Layer 9 of a small transformer language model trained on English Wikipedia (14 layers, counted from 0, width 64).
A neuron's activation on a vector x is SiLU(gate . x) times (in . x), where the dot is the dot product.

Input weights of the MLP neurons that the questions are about. A number n stands for n times 0.0066.
n13 gate: -46 10 12 -8 20 11 20 2 -2 7 -6 -24 48 -51 8 -12 25 9 11 -23 0 -23 -13 26 -46 8 54 -14 -3 -41 7 4 -7 6 49 -18 30 60 20 -17 33 7 -61 28 -13 29 -7 7 10 7 37 -30 1 -15 -1 25 22 -1 12 -19 -19 12 14 -7
n24 gate: -14 5 -24 -11 3 -10 19 28 -13 -31 5 5 -32 16 9 -33 -11 23 -12 23 26 32 -36 -18 -33 11 -8 -13 -3 -11 -7 60 -29 -35 51 -38 -21 -1 19 4 -12 -8 8 23 32 -10 -31 -26 60 -1 24 -4 -5 10 -60 13 -7 25 30 -5 -37 -19 27 28
n51 gate: -2 7 12 29 -9 -33 11 27 24 42 6 -17 -36 -16 -47 1 1 -13 -18 -2 -29 29 -35 5 72 11 20 -14 30 19 -12 1 -29 13 -33 -31 -17 57 -33 23 1 15 16 10 34 22 -24 0 -31 -12 -2 6 17 -29 -21 -5 -14 17 12 18 16 -10 -14 26
n63 gate: -4 -47 -29 -28 13 -6 14 -20 11 -8 -11 11 -10 -4 -8 -36 -11 -26 -20 -23 -6 -5 -10 -21 -9 -12 27 29 -17 -5 31 18 18 9 32 -3 -31 37 -11 -20 -1 -31 9 32 -32 20 5 32 -6 -13 -31 -44 35 -35 -4 30 3 14 35 35 41 -19 -37 28
n66 gate: 44 11 33 23 -30 -43 58 19 -10 9 -24 12 13 -9 -8 -2 -28 10 3 25 -7 -17 -17 -16 49 16 -24 -16 -9 35 -1 -45 -40 67 -27 -19 -5 -5 -19 -53 36 -23 11 -2 19 -27 -54 -15 -3 10 -21 -32 -17 10 -16 40 19 -21 26 -23 -37 1 37 9
n73 gate: 22 17 4 -6 -13 -19 29 -30 -14 12 -15 -18 6 11 14 -13 -39 49 3 -36 6 -22 2 18 -39 4 -31 -36 2 25 40 2 -60 23 8 -3 8 56 -27 -22 -2 -17 -10 4 -31 27 10 17 14 -3 15 0 -19 -27 -8 9 -1 7 6 7 -19 5 -22 -60
n74 gate: 8 -3 42 8 -30 14 64 1 45 -33 25 7 -55 -2 -27 -16 41 -18 0 -33 -9 -36 -34 -45 -6 8 32 14 22 -10 5 37 11 -7 -6 29 23 -14 16 -1 5 -13 -18 17 -29 -22 7 -12 18 25 -1 31 11 -34 -10 40 -21 -6 -27 -31 17 48 18 -6
n92 gate: 40 -15 1 -23 4 -13 -22 4 41 -10 -4 -12 -25 -7 -32 38 16 5 6 -17 -7 13 -25 -3 5 -1 -17 -25 18 52 38 -45 16 21 10 -23 19 -50 -17 -19 15 -13 -19 4 -18 -7 -32 11 10 -4 -26 20 -4 -17 23 23 24 33 8 -20 23 -19 5 -5
n97 gate: 10 -38 -29 -25 18 -19 20 -6 34 53 8 1 -3 -13 -3 -12 14 -8 25 1 3 12 -16 -8 -23 23 19 -6 -39 24 26 -6 8 21 -40 3 -13 -26 -9 -24 10 -1 -22 6 35 -41 -35 9 12 -18 -6 20 26 -11 8 -2 7 -29 5 6 39 -6 36 37
n106 gate: -13 40 12 -30 11 17 -28 12 39 3 -3 20 9 35 8 11 1 -3 31 22 28 -36 3 -5 11 18 -3 -15 -4 5 9 -5 19 70 -2 -42 -34 -9 -29 -13 7 5 -24 -1 7 18 -19 3 29 25 -9 -40 -27 -22 14 -8 9 -10 30 14 -25 -22 4 25
n110 gate: -9 -8 -2 41 -29 -18 0 14 -8 -13 -9 6 -44 -2 38 -17 6 -25 -4 -14 12 31 -21 69 20 -1 -19 27 20 40 17 -33 -2 -26 50 -29 -30 -18 -28 29 -12 48 -19 -5 22 -1 -9 5 33 14 13 -30 16 -57 3 40 24 -43 -31 18 7 -23 -27 -10
n127 gate: -8 1 21 2 -16 -24 40 18 -31 -2 38 -3 30 32 -21 14 1 33 -3 11 27 15 -17 43 39 -22 -38 -4 26 -9 -26 6 25 35 19 -1 1 16 -2 33 3 34 -13 21 26 -28 3 -17 7 43 -11 -17 -19 -7 -26 8 -28 34 -6 22 34 -24 -8 14
n134 gate: 1 -4 0 23 7 -27 43 -39 -20 15 -18 27 -4 -13 10 33 21 8 -15 7 5 -10 28 -27 17 2 23 -5 28 1 49 -7 -34 11 8 -24 -19 17 -25 6 6 -3 32 -24 45 2 20 3 -2 35 -7 -53 6 -14 -18 20 -6 16 14 7 -55 -16 26 -42
n141 gate: -25 3 39 -20 -11 3 -25 7 -45 -57 -17 5 -35 33 22 17 53 9 -19 -13 -19 13 -33 0 -22 42 -4 21 43 -26 31 39 -23 4 -19 -6 -25 12 -49 2 38 -26 -35 4 -11 25 -12 12 71 3 -6 -49 3 16 -40 35 -32 -11 -13 -29 30 42 4 -21
n149 gate: -30 10 10 -28 13 7 2 15 -3 -1 6 -14 -25 -5 6 -27 22 18 -75 -8 -25 -52 23 -12 13 -36 -14 5 -69 -8 28 28 23 9 -21 -30 -14 7 33 -38 24 -7 -10 -8 5 34 10 13 -4 -2 35 -15 0 -51 -10 25 11 34 -21 -12 2 -38 48 -24
n161 gate: -11 2 2 -6 -11 -20 16 15 -50 28 29 14 -36 47 -3 -46 -29 18 -16 6 20 -10 6 -37 23 -3 -10 -27 13 -34 -9 10 -32 15 -15 -15 51 -13 12 -52 -21 9 -24 15 -32 -28 -45 33 11 -17 24 -45 -27 -26 -40 -17 -8 2 10 -8 68 26 26 6
n166 gate: -36 -2 -4 -21 -1 -2 19 26 9 12 -37 8 -46 -44 -24 36 -28 -16 -19 21 5 4 -8 -6 -21 11 49 27 -34 -9 70 10 -47 17 -3 26 -16 -1 6 1 2 -4 3 -16 25 -24 -30 -9 59 16 -40 4 -19 -31 42 2 -30 10 -1 -12 21 18 20 -38
n168 gate: 41 19 23 34 18 -26 31 25 -27 -22 -37 30 28 15 -17 -11 1 6 9 19 -39 7 -25 -9 6 -34 -3 -14 -22 9 61 50 9 17 20 -2 -11 -11 4 -39 17 33 -12 11 15 14 -1 39 5 12 -14 -12 -53 3 6 -22 -2 -16 -23 -6 -14 6 14 -55
n183 gate: -24 -24 16 13 22 -5 -3 -25 -29 6 7 6 -41 5 -6 -31 16 -52 -17 -6 0 -21 -18 46 -39 37 -17 -9 -6 -17 15 16 -4 -3 47 2 -37 6 -30 -5 -9 20 6 1 -30 4 42 21 -24 -1 -22 -21 -18 -10 -6 -39 -7 9 54 -37 3 7 13 -32
n209 gate: 8 13 2 -23 7 -45 76 -9 -19 18 -20 20 4 3 10 -17 0 28 -54 23 15 48 -11 29 -32 -68 -2 26 30 24 23 -14 -14 -46 31 -21 -35 9 27 -19 27 30 3 47 19 61 -49 24 35 1 12 -53 -32 -13 -7 23 31 49 -30 9 -41 23 0 -49
n225 gate: -5 24 21 -11 -6 -51 -11 11 -32 31 -7 -8 -4 -15 16 -28 21 25 -18 21 23 -27 -45 -11 23 40 -9 14 -59 16 2 18 -30 7 -21 -51 -2 43 -14 24 -5 -10 -1 -1 -14 8 -15 14 24 -21 29 13 -11 -54 -10 51 14 60 -11 8 19 28 -11 3
n240 gate: 15 12 12 -30 -50 -7 23 -12 9 -7 -66 -23 -22 -11 1 8 -6 -1 26 -25 21 -11 -29 -41 19 -3 5 -15 58 -27 13 -11 -21 -35 2 -17 4 20 -14 36 8 -24 -9 -17 -1 -8 -6 8 -12 -33 -14 -46 -16 4 -10 68 32 24 -15 -18 -7 10 28 -48
n241 gate: -49 -14 22 -70 23 -31 -13 24 6 -53 -49 -13 29 -1 -32 -58 -3 -5 -19 58 -10 -51 33 -3 44 -29 -30 30 47 9 62 4 10 8 19 -1 24 67 4 -3 26 4 -49 22 38 49 -8 34 39 -51 14 -28 -26 -25 -36 6 9 37 -10 -25 -94 33 -15 22
n251 gate: 7 31 -10 15 -13 39 16 27 9 -40 -6 -18 -6 7 -12 -22 3 10 33 4 12 -18 -7 -1 49 8 -3 -21 33 27 -7 38 2 -27 52 -42 -24 -8 15 8 -5 1 -7 13 -6 39 4 -52 47 11 -16 -22 -4 -30 -36 12 -15 -16 37 -54 17 -15 28 -20
n254 gate: -10 9 39 4 15 0 -1 13 11 33 -7 -54 23 18 -25 7 13 2 15 -5 -12 19 -10 -36 -1 28 26 -51 39 48 -3 25 1 -25 10 4 -25 -13 -36 -4 23 -12 -3 29 25 -9 -5 -45 -13 29 31 4 29 -10 7 22 -19 3 -3 -20 -24 4 -13 -4
n13 in: 45 -5 -29 -12 37 8 23 -26 -42 38 7 -7 41 -10 -12 -28 5 1 -3 -5 7 -5 -1 9 -35 31 25 52 0 -38 12 -24 -21 -20 23 -22 -24 7 31 -10 26 22 8 14 15 38 -23 -17 -8 16 18 6 -17 -1 -18 4 18 3 9 -19 1 -30 3 -20
n24 in: 9 22 22 -27 -6 -18 10 35 15 19 -35 -16 37 11 -7 -10 -15 13 6 4 -4 -21 20 -28 -3 10 -2 -11 -4 6 -6 -8 -6 26 34 9 -25 24 -17 23 41 -43 -11 58 14 -5 20 -30 11 -2 -37 18 4 10 -17 -5 1 21 15 9 4 24 19 -16
n51 in: 2 -40 -10 21 -24 21 -15 -15 28 50 5 -17 -29 -8 -26 -9 -1 -25 25 5 -16 4 28 -3 33 4 5 24 10 15 -9 -2 5 -5 -48 -10 -10 -2 -36 1 13 -6 6 14 40 20 14 -10 5 -41 -1 34 0 -7 -18 -15 -37 -14 3 32 30 -11 -15 -22
n63 in: -4 46 21 17 -6 -3 0 -12 -26 71 8 38 -9 -24 12 3 -9 32 12 -2 9 28 -8 21 -27 11 -49 -51 -9 10 20 19 0 -19 43 44 17 -32 -4 28 11 12 -1 -9 -7 -24 14 -48 26 33 0 20 14 -12 -37 4 -6 18 -11 -3 5 0 15 -19
n66 in: 3 14 -1 11 3 5 -9 -33 -18 3 -11 -1 43 -10 21 -16 9 -28 29 -11 -4 16 -4 73 1 27 29 -21 13 -15 17 21 -12 -44 11 -10 4 -37 24 -2 -42 -13 -1 -1 -9 6 -15 -19 3 -13 38 -15 -10 1 34 -48 15 -11 5 -9 -9 -30 37 7
n73 in: 18 -30 -37 -16 -13 -20 34 5 17 53 -4 39 21 11 -42 27 16 -9 9 20 22 6 -18 -16 23 15 44 9 -6 -10 4 12 30 -23 -1 -7 -25 13 14 27 19 20 8 4 9 -19 -10 0 -17 20 -8 -10 -13 21 40 29 32 -17 -8 35 34 -27 -11 -18
n74 in: 40 4 -30 -27 -12 6 27 1 -11 15 10 7 -23 -1 29 14 -2 4 -9 -27 -64 -20 21 -7 -3 16 28 11 -11 5 50 16 -26 -35 -14 2 -10 0 -19 -4 -44 -14 -9 -41 33 -7 -8 20 -1 49 -21 -68 -10 4 13 -24 -2 -3 23 -10 -18 6 -40 -26
n92 in: -16 -5 -56 -34 39 -16 32 2 -11 -3 -4 36 -12 5 14 19 -3 9 30 5 7 23 5 -16 22 -1 -11 4 -15 -3 0 16 -15 22 -27 16 7 -30 3 -22 -5 34 16 1 21 7 -34 14 -43 -29 23 -5 -41 8 5 -1 8 -40 19 14 37 1 -32 -23
n97 in: 5 -16 -37 2 6 -12 -23 4 18 -29 -1 48 1 -8 0 23 12 22 15 -19 2 -14 -3 -4 5 -32 11 2 21 5 7 -9 -4 12 -8 -49 -21 -8 1 15 -31 18 -10 28 4 17 6 -21 11 30 -12 -17 17 16 -13 -25 21 -14 -17 9 33 -20 -50 -14
n106 in: 23 48 -32 12 15 0 14 17 -1 -2 8 -15 29 -14 9 20 -31 12 -5 -11 8 17 -19 9 -15 -16 -36 -20 13 35 -6 -16 11 23 -8 20 -14 -25 -21 10 -25 -6 13 4 12 -20 -53 -11 25 15 -12 20 4 6 1 -10 31 1 9 20 16 -4 22 -10
n110 in: 20 -21 19 -31 2 5 -16 25 -2 1 -6 6 -8 -28 -48 8 24 36 -3 16 -27 -37 12 -49 15 27 10 30 3 8 9 10 -17 20 -35 -24 -13 23 15 -8 -1 -30 -6 -10 13 5 21 -12 -36 -26 -28 -13 35 13 28 27 -3 23 -7 9 30 -16 -12 -4
n127 in: 9 -27 -5 -43 -21 -12 -5 17 -30 -28 0 -19 -32 21 -18 -25 40 24 -43 -13 -1 -31 2 -17 11 -24 -12 -19 1 -10 -20 -22 25 -27 -24 10 -1 -24 1 -14 -23 1 -16 26 8 -32 5 19 -24 23 -18 -23 9 -5 2 18 -26 -27 30 3 56 27 -7 -5
n134 in: -31 -5 4 10 -4 13 9 -10 7 -7 9 7 14 -7 -10 31 9 22 40 1 -8 -26 37 27 14 23 -2 -23 17 3 20 -19 11 16 11 9 -17 15 -2 29 15 17 -2 6 50 9 12 2 -19 -24 -19 14 -4 -11 10 -15 15 35 25 -20 16 -45 -21 22
n141 in: -4 -22 -25 -28 3 33 -14 8 -38 22 3 -9 10 -13 9 -31 -42 -5 -10 54 -19 -8 39 -14 2 13 -15 5 14 20 4 -1 -20 25 36 -7 -19 0 -18 18 -43 14 33 41 -9 -24 -50 -20 53 -19 1 17 41 21 -20 -6 25 12 -30 15 2 16 -6 -2
n149 in: -45 -24 10 26 5 -15 36 34 34 48 11 -12 -42 -37 -6 -8 -24 1 -11 -22 11 -23 5 -24 0 -12 8 51 -19 12 -21 20 -3 7 -3 -6 -12 19 47 -24 -7 -8 -24 3 10 22 29 20 3 -11 -26 -4 19 -32 -5 -9 17 40 -6 -30 16 3 -17 11
n161 in: -1 -47 -5 -3 23 18 -36 -12 -14 18 -10 -25 22 -2 -26 12 -9 -30 2 -21 -10 -9 -36 -19 -19 18 23 -16 -10 34 -9 -33 29 3 25 9 8 -14 1 38 -8 -41 -6 -26 -16 32 -41 -45 16 37 -6 -16 -51 18 41 -14 35 6 5 2 -34 -11 34 11
n166 in: 10 9 1 -27 24 3 -49 -14 15 37 -7 -4 10 -24 -13 -19 -1 14 -33 14 19 39 -30 -16 -1 -7 12 13 26 15 16 -36 20 29 -35 17 37 25 -5 24 -13 5 35 27 5 -25 -43 0 41 4 20 -28 -16 4 10 15 -8 12 3 10 10 4 -26 10
n168 in: 21 -15 28 1 -26 12 12 -18 9 9 19 27 -34 1 -37 -18 34 -39 -8 19 -6 -13 11 -65 -9 27 -8 19 -18 6 6 9 21 -8 -6 32 -3 -27 14 4 -1 -5 -20 -18 -15 8 2 -2 43 14 32 -6 48 4 -2 17 2 -4 11 -2 -12 37 -3 1
n183 in: -5 -18 -38 16 22 21 -28 -9 -9 15 37 9 -24 -15 -12 -1 -16 -60 11 -7 -20 -14 -3 49 8 15 -43 -1 3 7 -31 28 -8 32 -30 -20 0 8 -19 -36 -8 -2 5 11 1 -33 10 -5 -28 18 -10 -24 -14 -30 -26 -6 -6 -20 -34 0 -24 -8 -8 -45
n209 in: -19 -28 -36 31 -11 9 4 -30 14 -74 -2 6 -25 7 58 32 -14 -5 -30 2 19 14 -19 -48 -17 3 -12 -6 -29 -19 -26 -28 -33 31 -3 15 66 -22 -1 -9 3 -22 16 1 -18 -21 -42 1 -35 1 42 29 -5 -1 11 -11 -7 -16 -9 0 -35 10 20 15
n225 in: -17 -10 20 -20 5 -4 33 -11 -14 23 -26 16 -4 -3 -29 -8 10 5 16 -36 20 16 18 1 9 -19 14 -31 1 -52 -29 42 -62 -15 9 -10 -20 -31 -6 34 22 -11 17 6 -15 21 34 -18 -9 31 -18 10 -3 9 -13 27 -10 -10 -20 7 -14 -11 -1 -17
n240 in: -14 0 -22 -34 -6 3 -47 40 27 -41 1 -22 -42 1 41 25 -2 -5 -1 22 14 18 15 21 -14 -9 26 10 -23 11 -18 -9 11 6 56 16 -25 25 3 16 5 14 -2 -5 -2 -4 -1 23 20 -12 22 -45 36 -14 -27 11 33 -44 3 53 11 2 6 5
n241 in: -35 14 -18 -10 31 21 12 -5 13 -39 -18 26 -49 -5 29 28 13 12 12 57 -14 -39 27 -16 -49 -42 -4 19 5 -8 11 14 41 44 22 7 39 38 -42 -5 25 -32 -23 27 -13 9 34 -23 -26 11 17 -25 -16 -19 -18 -9 17 26 30 24 -5 26 -24 11
n251 in: 1 -11 -17 10 1 13 11 13 -5 -14 5 37 17 23 -48 10 20 10 -40 -23 -11 31 -28 17 -38 -2 -8 -44 1 -19 8 13 -33 -5 -26 44 -8 -39 -14 -25 -20 1 -28 11 15 -2 1 -6 -3 39 53 30 -20 -5 -25 25 -5 -7 -31 17 1 6 -1 -35
n254 in: 41 11 30 -12 6 4 13 -19 13 -18 -14 2 8 18 -1 -14 -25 -6 13 -10 -26 -29 -17 32 13 21 -16 13 26 11 37 -25 5 41 -2 -9 16 -7 -35 4 -29 -5 -4 -29 -17 11 -5 10 14 -30 -31 -44 25 26 -19 -3 2 4 8 -4 -7 -5 33 8

Each question shows a token from some text and the vector x that enters the MLP there. A number n stands for n times 0.047.

"winning ": 9 -4 -5 12 29 3 7 -15 5 -10 27 -18 -8 -4 -16 0 11 45 2 8 -10 -13 -18 9 2 6 5 5 6 1 15 -6 -4 13 10 16 0 19 -11 17 -15 -12 -35 33 -11 -10 20 -10 -3 -20 -32 -20 -29 -14 -1 16 8 15 -8 35 -14 5 -15 16
The most active neuron and its activation: n241, at about 4.1

"tures": 12 -29 -25 18 -2 11 -5 -27 -8 10 10 19 -13 -10 37 15 38 21 33 -10 -17 19 -13 -23 24 45 13 -7 4 -16 10 -12 -21 -9 -12 14 12 -13 2 -9 -14 5 0 1 3 -5 13 14 -15 15 15 20 25 16 1 32 6 7 -24 -2 3 8 10 -4
The neuron with the highest activation: n74

"the ": 0 -12 -7 22 12 28 -16 1 5 -8 25 -15 -11 -15 20 -3 -11 78 7 -14 -1 9 -11 -2 -2 -5 14 3 1 -6 -9 -4 16 -18 3 -9 -8 -15 -11 -10 -27 -4 9 11 4 5 7 7 -1 -1 -18 -3 -20 14 -16 -9 17 10 -5 -5 -9 -11 21 9
The neuron with the highest activation: n168

"49": 47 8 -39 9 15 -7 -1 -6 21 -3 -8 16 11 -13 -6 -14 -28 14 2 2 -5 -11 8 -5 26 15 -5 3 -15 -7 12 12 21 -3 -15 16 -4 -4 -12 38 -8 -30 39 19 -32 -22 -22 1 -16 -3 -27 7 16 0 -2 -13 26 -9 7 -4 -12 -11 8 5
The neuron with the highest activation: n66

"were ": -25 6 7 -6 26 7 11 -9 3 11 2 -17 16 -29 -22 14 5 65 -6 8 -2 -16 -15 -17 -17 30 1 7 1 9 9 -6 -26 7 19 -1 -10 -2 -2 0 -12 2 -14 -11 -21 5 -14 2 -15 0 -13 -1 -14 7 -1 36 -5 10 -29 14 -1 -4 7 28
The most active neuron and its activation: n13, at about 1.8

"ac": 31 -6 -15 -1 10 -15 -9 -15 4 0 18 -15 5 6 -1 12 -55 3 19 11 -23 4 -1 -19 27 19 36 -24 7 5 10 0 22 20 9 4 -20 12 -29 7 -10 -21 8 -3 -12 -15 -13 14 -4 15 -6 16 -5 62 4 -11 24 0 5 4 -6 0 -18 -1
Which two neurons fire most, strongest first? n254, n106

"Le": 2 -1 -5 15 -6 2 13 -5 7 -30 1 -4 9 25 7 -17 24 3 4 14 -16 0 -34 4 0 36 -6 -24 -13 5 -6 -5 24 32 -9 42 -20 -2 10 4 -27 14 3 18 22 2 11 11 -14 -14 -17 23 -11 44 1 -47 1 4 -16 27 8 -8 5 12
Which two neurons fire most, strongest first? n225, n149

"\n": -9 -7 -5 22 17 13 22 0 3 -4 16 -6 2 -8 -16 28 -13 27 17 -25 -13 -10 -21 -1 12 -4 -38 -7 28 -7 18 -5 -1 19 17 12 -2 -22 -1 5 -31 18 -10 9 -35 6 18 1 18 8 -33 7 -28 -48 9 7 9 12 2 20 -2 -3 8 -3
The neuron with the highest activation: n251

"king ": 13 -1 -3 10 8 -11 5 -15 9 12 40 4 -25 4 8 25 6 59 1 2 -25 1 5 10 -9 31 3 10 9 -8 -1 -12 -16 -5 -5 -7 3 3 -17 4 -6 -26 -17 11 -3 3 5 -6 -5 10 -3 -2 2 -14 -12 28 2 12 -29 19 28 7 -24 -4
The most active neuron and its activation: n74, at about 1.1

"year": -6 -9 5 7 16 4 15 -28 17 4 -11 -13 -27 -10 -1 -14 7 9 27 10 -12 17 19 -7 2 43 2 6 25 8 6 -4 2 -5 -18 2 -23 -22 -26 12 -10 -20 2 -41 -12 -21 18 -20 -18 -3 -38 -30 -23 -3 8 -13 12 -17 -9 0 -14 13 20 -3
Which two neurons fire most, strongest first? n183, n254

"site ": 8 -14 2 20 11 -2 16 -7 2 4 28 4 -25 -26 -9 -13 12 57 6 14 -23 1 0 -2 6 18 -24 -9 -11 -1 -12 0 -17 -4 8 -11 -46 -16 22 19 -1 9 12 -26 -2 12 9 6 3 -4 -3 -10 -26 -3 -6 4 7 1 -24 8 18 18 -16 -10
The neuron with the highest activation: n225

"Amaz": 14 2 -20 15 14 25 5 -11 -21 -39 -12 -11 -50 -1 8 21 12 14 13 -26 -4 19 15 -23 29 33 7 14 -3 -5 -13 -21 9 -9 -17 3 9 2 -12 -1 -13 6 -4 22 -10 7 -6 -20 -17 6 6 -11 -4 55 6 -19 6 -8 -13 12 18 -2 -20 23
The neuron with the highest activation: n24

"Night": -2 -29 -2 20 18 36 26 -13 -7 -14 13 -18 -31 -25 -19 -18 24 -8 -4 3 -12 -9 12 13 -9 27 -16 20 10 -20 -12 -22 -12 -28 -12 17 -6 -28 11 -10 -21 6 7 -8 -15 -17 13 11 -3 5 -20 -7 7 41 23 -8 18 1 -27 -3 -7 8 8 4
Which three neurons fire most, strongest first? n183, n74, n24

"a ": -4 -21 -1 -3 9 31 -13 -27 1 -16 16 4 13 1 1 -14 -13 74 18 0 -4 -3 1 0 -9 20 -25 -2 21 -7 10 0 -29 -23 -6 1 -25 -3 -12 3 -22 4 1 4 -4 10 7 4 10 -1 -24 -4 -4 17 -10 20 24 7 -9 12 3 -4 14 5
Which two neurons fire most, strongest first? n141, n251

"iron ": -3 -17 -2 23 -2 -5 7 -23 -10 10 37 -1 -14 2 -3 25 7 51 5 0 -19 -8 -22 -7 4 23 -20 -33 -10 3 12 -11 18 13 7 -16 -9 5 -5 12 -3 3 8 27 14 -5 -11 15 -14 10 2 -19 -1 27 8 -37 1 18 -11 20 8 -14 -18 10
Which three neurons fire most, strongest first? n134, n127, n97

"a": 20 23 4 -6 4 -11 -2 -23 8 24 10 -22 12 14 -4 31 -31 -26 25 5 -25 18 -23 -14 4 9 -12 -4 -17 20 -5 -13 1 24 -13 20 11 -22 12 -3 -16 -30 20 -4 3 1 -10 5 -27 -5 -16 32 -22 43 6 -16 27 1 7 -14 -10 -3 -10 -9
The neuron with the highest activation: n92

"er": 18 7 -8 -2 -9 1 17 -4 16 18 31 3 18 -3 6 21 -21 6 9 5 -21 19 6 19 17 24 -9 -34 2 5 13 8 8 20 -7 -24 -7 -17 -16 -6 3 -7 20 -11 7 -2 -1 1 -16 -1 -38 -7 -13 49 26 -24 21 1 -3 20 -27 -17 -26 17
The most active neuron and its activation: n106, at about 2.2

"lip": 2 -2 -10 22 -14 13 -12 2 0 -1 24 8 -15 -8 17 -18 -7 -14 23 -11 -20 14 1 10 -4 61 11 -26 -3 -9 9 1 -12 -13 -16 15 -21 19 -4 3 -13 -14 0 7 -13 -21 -5 -1 17 9 12 -11 26 53 13 -1 -4 -1 -1 31 0 -14 -7 3
The most active neuron and its activation: n141, at about 1.2

"opportunity ": 4 -7 -16 8 9 -17 12 -9 -2 4 28 -6 -14 -15 -11 10 4 48 27 6 -16 2 -8 1 26 35 -12 -1 -22 4 -20 13 -9 -25 8 3 -21 -11 12 12 -14 -3 -9 -3 7 4 2 24 3 5 -9 -38 -4 -16 -1 19 12 -6 6 20 20 20 -21 -1
Which three neurons fire most, strongest first? n110, n127, n225

" ": 19 9 0 -8 -9 -13 1 -23 1 24 51 -5 -10 -40 -15 27 -27 24 -5 -8 -26 4 -4 -5 6 -1 -23 -1 -15 -17 -32 -8 -3 6 11 -22 36 1 -4 2 0 -16 0 21 3 12 8 -16 -40 11 -5 6 -9 8 -4 -12 20 -6 9 8 11 -3 -6 -29
The neuron with the highest activation: n51

"ans ": 17 -6 -11 10 4 -4 4 -9 18 22 52 2 -21 -7 22 7 3 33 27 6 -22 8 -17 6 23 0 -7 -4 -12 -4 -19 -33 -23 15 10 -16 13 -26 3 5 -20 -6 13 -2 -1 5 -6 -4 -18 12 1 -17 1 7 4 19 3 10 2 34 3 -14 -30 15
The most active neuron and its activation: n92, at about 1.2

"pat": -7 -21 -8 12 10 0 -3 -1 -2 -12 -1 -9 -45 -24 -7 18 0 5 18 -18 -8 -17 5 24 -3 40 23 -40 -16 9 -6 0 12 -11 0 20 -3 8 -18 24 -48 -8 -38 11 0 4 -3 12 9 -6 -21 -9 11 40 0 21 -6 -9 19 11 17 3 -7 27
The most active neuron and its activation: n97, at about 0.76

"James": 2 12 18 24 13 5 10 -40 -1 10 9 -24 -4 15 12 11 9 6 30 -3 -12 12 4 -8 27 41 13 -9 19 0 9 -13 -4 20 -3 22 -5 -20 -7 -5 -24 -21 16 6 27 3 -1 18 -37 -5 -12 13 7 20 22 -7 6 -15 -53 -3 0 -1 -10 23
The neuron with the highest activation: n254

"chief ": 3 -11 2 23 5 6 -16 -9 1 11 40 -14 -16 -35 -3 -30 12 50 -13 6 -19 10 0 16 -6 38 -7 10 8 0 -7 6 5 -2 4 40 -11 -6 -5 11 -20 10 -3 15 10 6 5 14 15 -3 -2 -8 -29 0 -3 -6 4 19 12 15 6 -21 -17 7
The neuron with the highest activation: n51

"BC": -18 16 2 5 8 11 11 -47 14 33 24 12 -9 -32 7 -10 -9 -9 -1 1 -27 25 -4 -17 2 22 -18 31 22 -17 -34 3 13 19 -16 13 26 -1 -3 15 8 -8 2 -19 -5 7 -5 9 -12 -15 2 13 6 19 6 -27 29 30 -32 -4 -10 2 1 5
Which three neurons fire most, strongest first? n127, n51, n24

"team ": 2 -4 -21 28 14 -14 10 -3 -8 6 23 -2 -14 -35 11 -26 15 44 8 16 -23 -1 -5 14 6 10 -22 -2 -12 14 -14 5 -17 -36 20 -13 -13 -31 10 23 7 3 -10 -17 -2 -5 7 -3 -7 -7 -10 -16 -28 -4 0 -3 31 16 -16 31 -2 9 -12 4
The most active neuron and its activation: n225, at about 0.82

"In ": -15 0 -3 15 17 26 0 9 15 4 1 -22 -2 14 27 -11 -9 52 -19 11 -9 7 17 -20 -13 7 2 -12 7 -12 2 5 -14 21 17 21 -20 -20 9 13 -27 -35 -18 -4 -22 1 5 -18 5 -4 -24 -12 -21 -9 -14 -7 3 14 -13 21 -14 23 7 10
The most active neuron and its activation: n24, at about 1.8

"dr": 28 5 3 1 -17 16 -6 8 -15 16 5 -11 26 0 -12 -14 -32 -2 -27 -24 -20 -9 12 -1 32 40 14 -18 -19 15 -11 -25 23 13 -10 32 -10 -3 13 -12 -24 6 15 0 22 -11 16 1 -28 -11 7 17 17 14 13 -25 4 2 -14 10 -14 -2 -23 -4
Which three neurons fire most, strongest first? n241, n51, n225

"that ": -4 9 -17 13 20 7 3 7 5 -2 39 -23 9 15 -4 18 -5 55 -3 -12 -11 5 -23 4 0 29 -14 13 11 -4 -1 0 2 -8 25 0 -11 -18 0 9 4 -14 -3 4 -26 13 17 -4 14 14 -30 8 -11 -29 -1 16 -1 27 -14 16 4 -7 15 -12
The neuron with the highest activation: n251

"A ": -14 -21 -5 4 4 35 1 -23 2 -16 32 -9 9 0 -6 -24 -14 61 5 -2 -9 4 -8 1 13 14 -26 -16 17 -3 26 -7 -32 -26 -7 7 -24 7 -14 11 -21 4 -6 12 -10 10 9 -2 10 1 -26 -4 -14 18 -9 1 5 8 -4 32 -5 -1 9 7
Which two neurons fire most, strongest first? n141, n251

"with ": -10 11 7 9 19 10 -11 18 -3 -21 4 -30 6 -9 9 3 -2 69 -10 -4 -16 1 -4 -10 -2 20 -23 4 20 11 0 -1 0 19 16 22 -5 4 12 6 -33 -21 -6 2 -16 -2 15 1 15 1 -26 -1 -14 4 -6 13 -1 18 -31 2 -9 3 4 12
The neuron with the highest activation: n141

"are ": 24 3 10 2 -2 -19 -6 -20 11 1 45 3 -8 -24 -1 -3 -15 33 2 -4 -12 17 2 -9 29 -11 -19 -25 -11 1 -25 -6 0 3 -1 -12 27 -7 5 5 1 0 -18 6 -19 -7 -39 20 -28 6 -3 2 -38 38 8 -32 22 -2 -7 20 -1 -5 -14 -8
The neuron with the highest activation: n92

"platform": 16 -21 -8 19 19 5 11 -27 0 -1 16 20 -18 4 0 -5 11 0 33 -1 -24 29 7 -2 29 22 6 4 -22 20 33 3 1 -1 -21 11 -9 -21 -10 13 -19 -21 0 -42 23 -16 -2 7 -3 -1 -32 -14 -1 15 22 -22 5 7 -36 16 4 -7 -6 -4
Which two neurons fire most, strongest first? n97, n134

"describing ": -3 27 -10 23 10 9 2 6 11 7 12 -21 -27 -13 3 19 14 58 3 4 -13 -5 -14 -15 -10 37 1 21 -1 -2 -1 -5 12 20 3 -5 -7 10 -1 4 3 5 -4 24 -11 5 5 -5 13 6 -39 -9 -28 -30 -9 20 -14 14 -34 4 -2 9 -11 14
The neuron with the highest activation: n166

"Once ": -7 25 -7 23 8 -5 3 11 7 -31 22 -13 3 42 4 -4 -3 50 -3 -20 -11 33 -13 -5 1 21 -4 -7 2 0 -4 -1 -36 -7 30 15 -26 -35 9 2 -19 -17 -6 11 -30 2 7 -24 -3 -2 -8 -7 9 -2 -9 0 -18 6 -21 32 9 8 2 6
The neuron with the highest activation: n251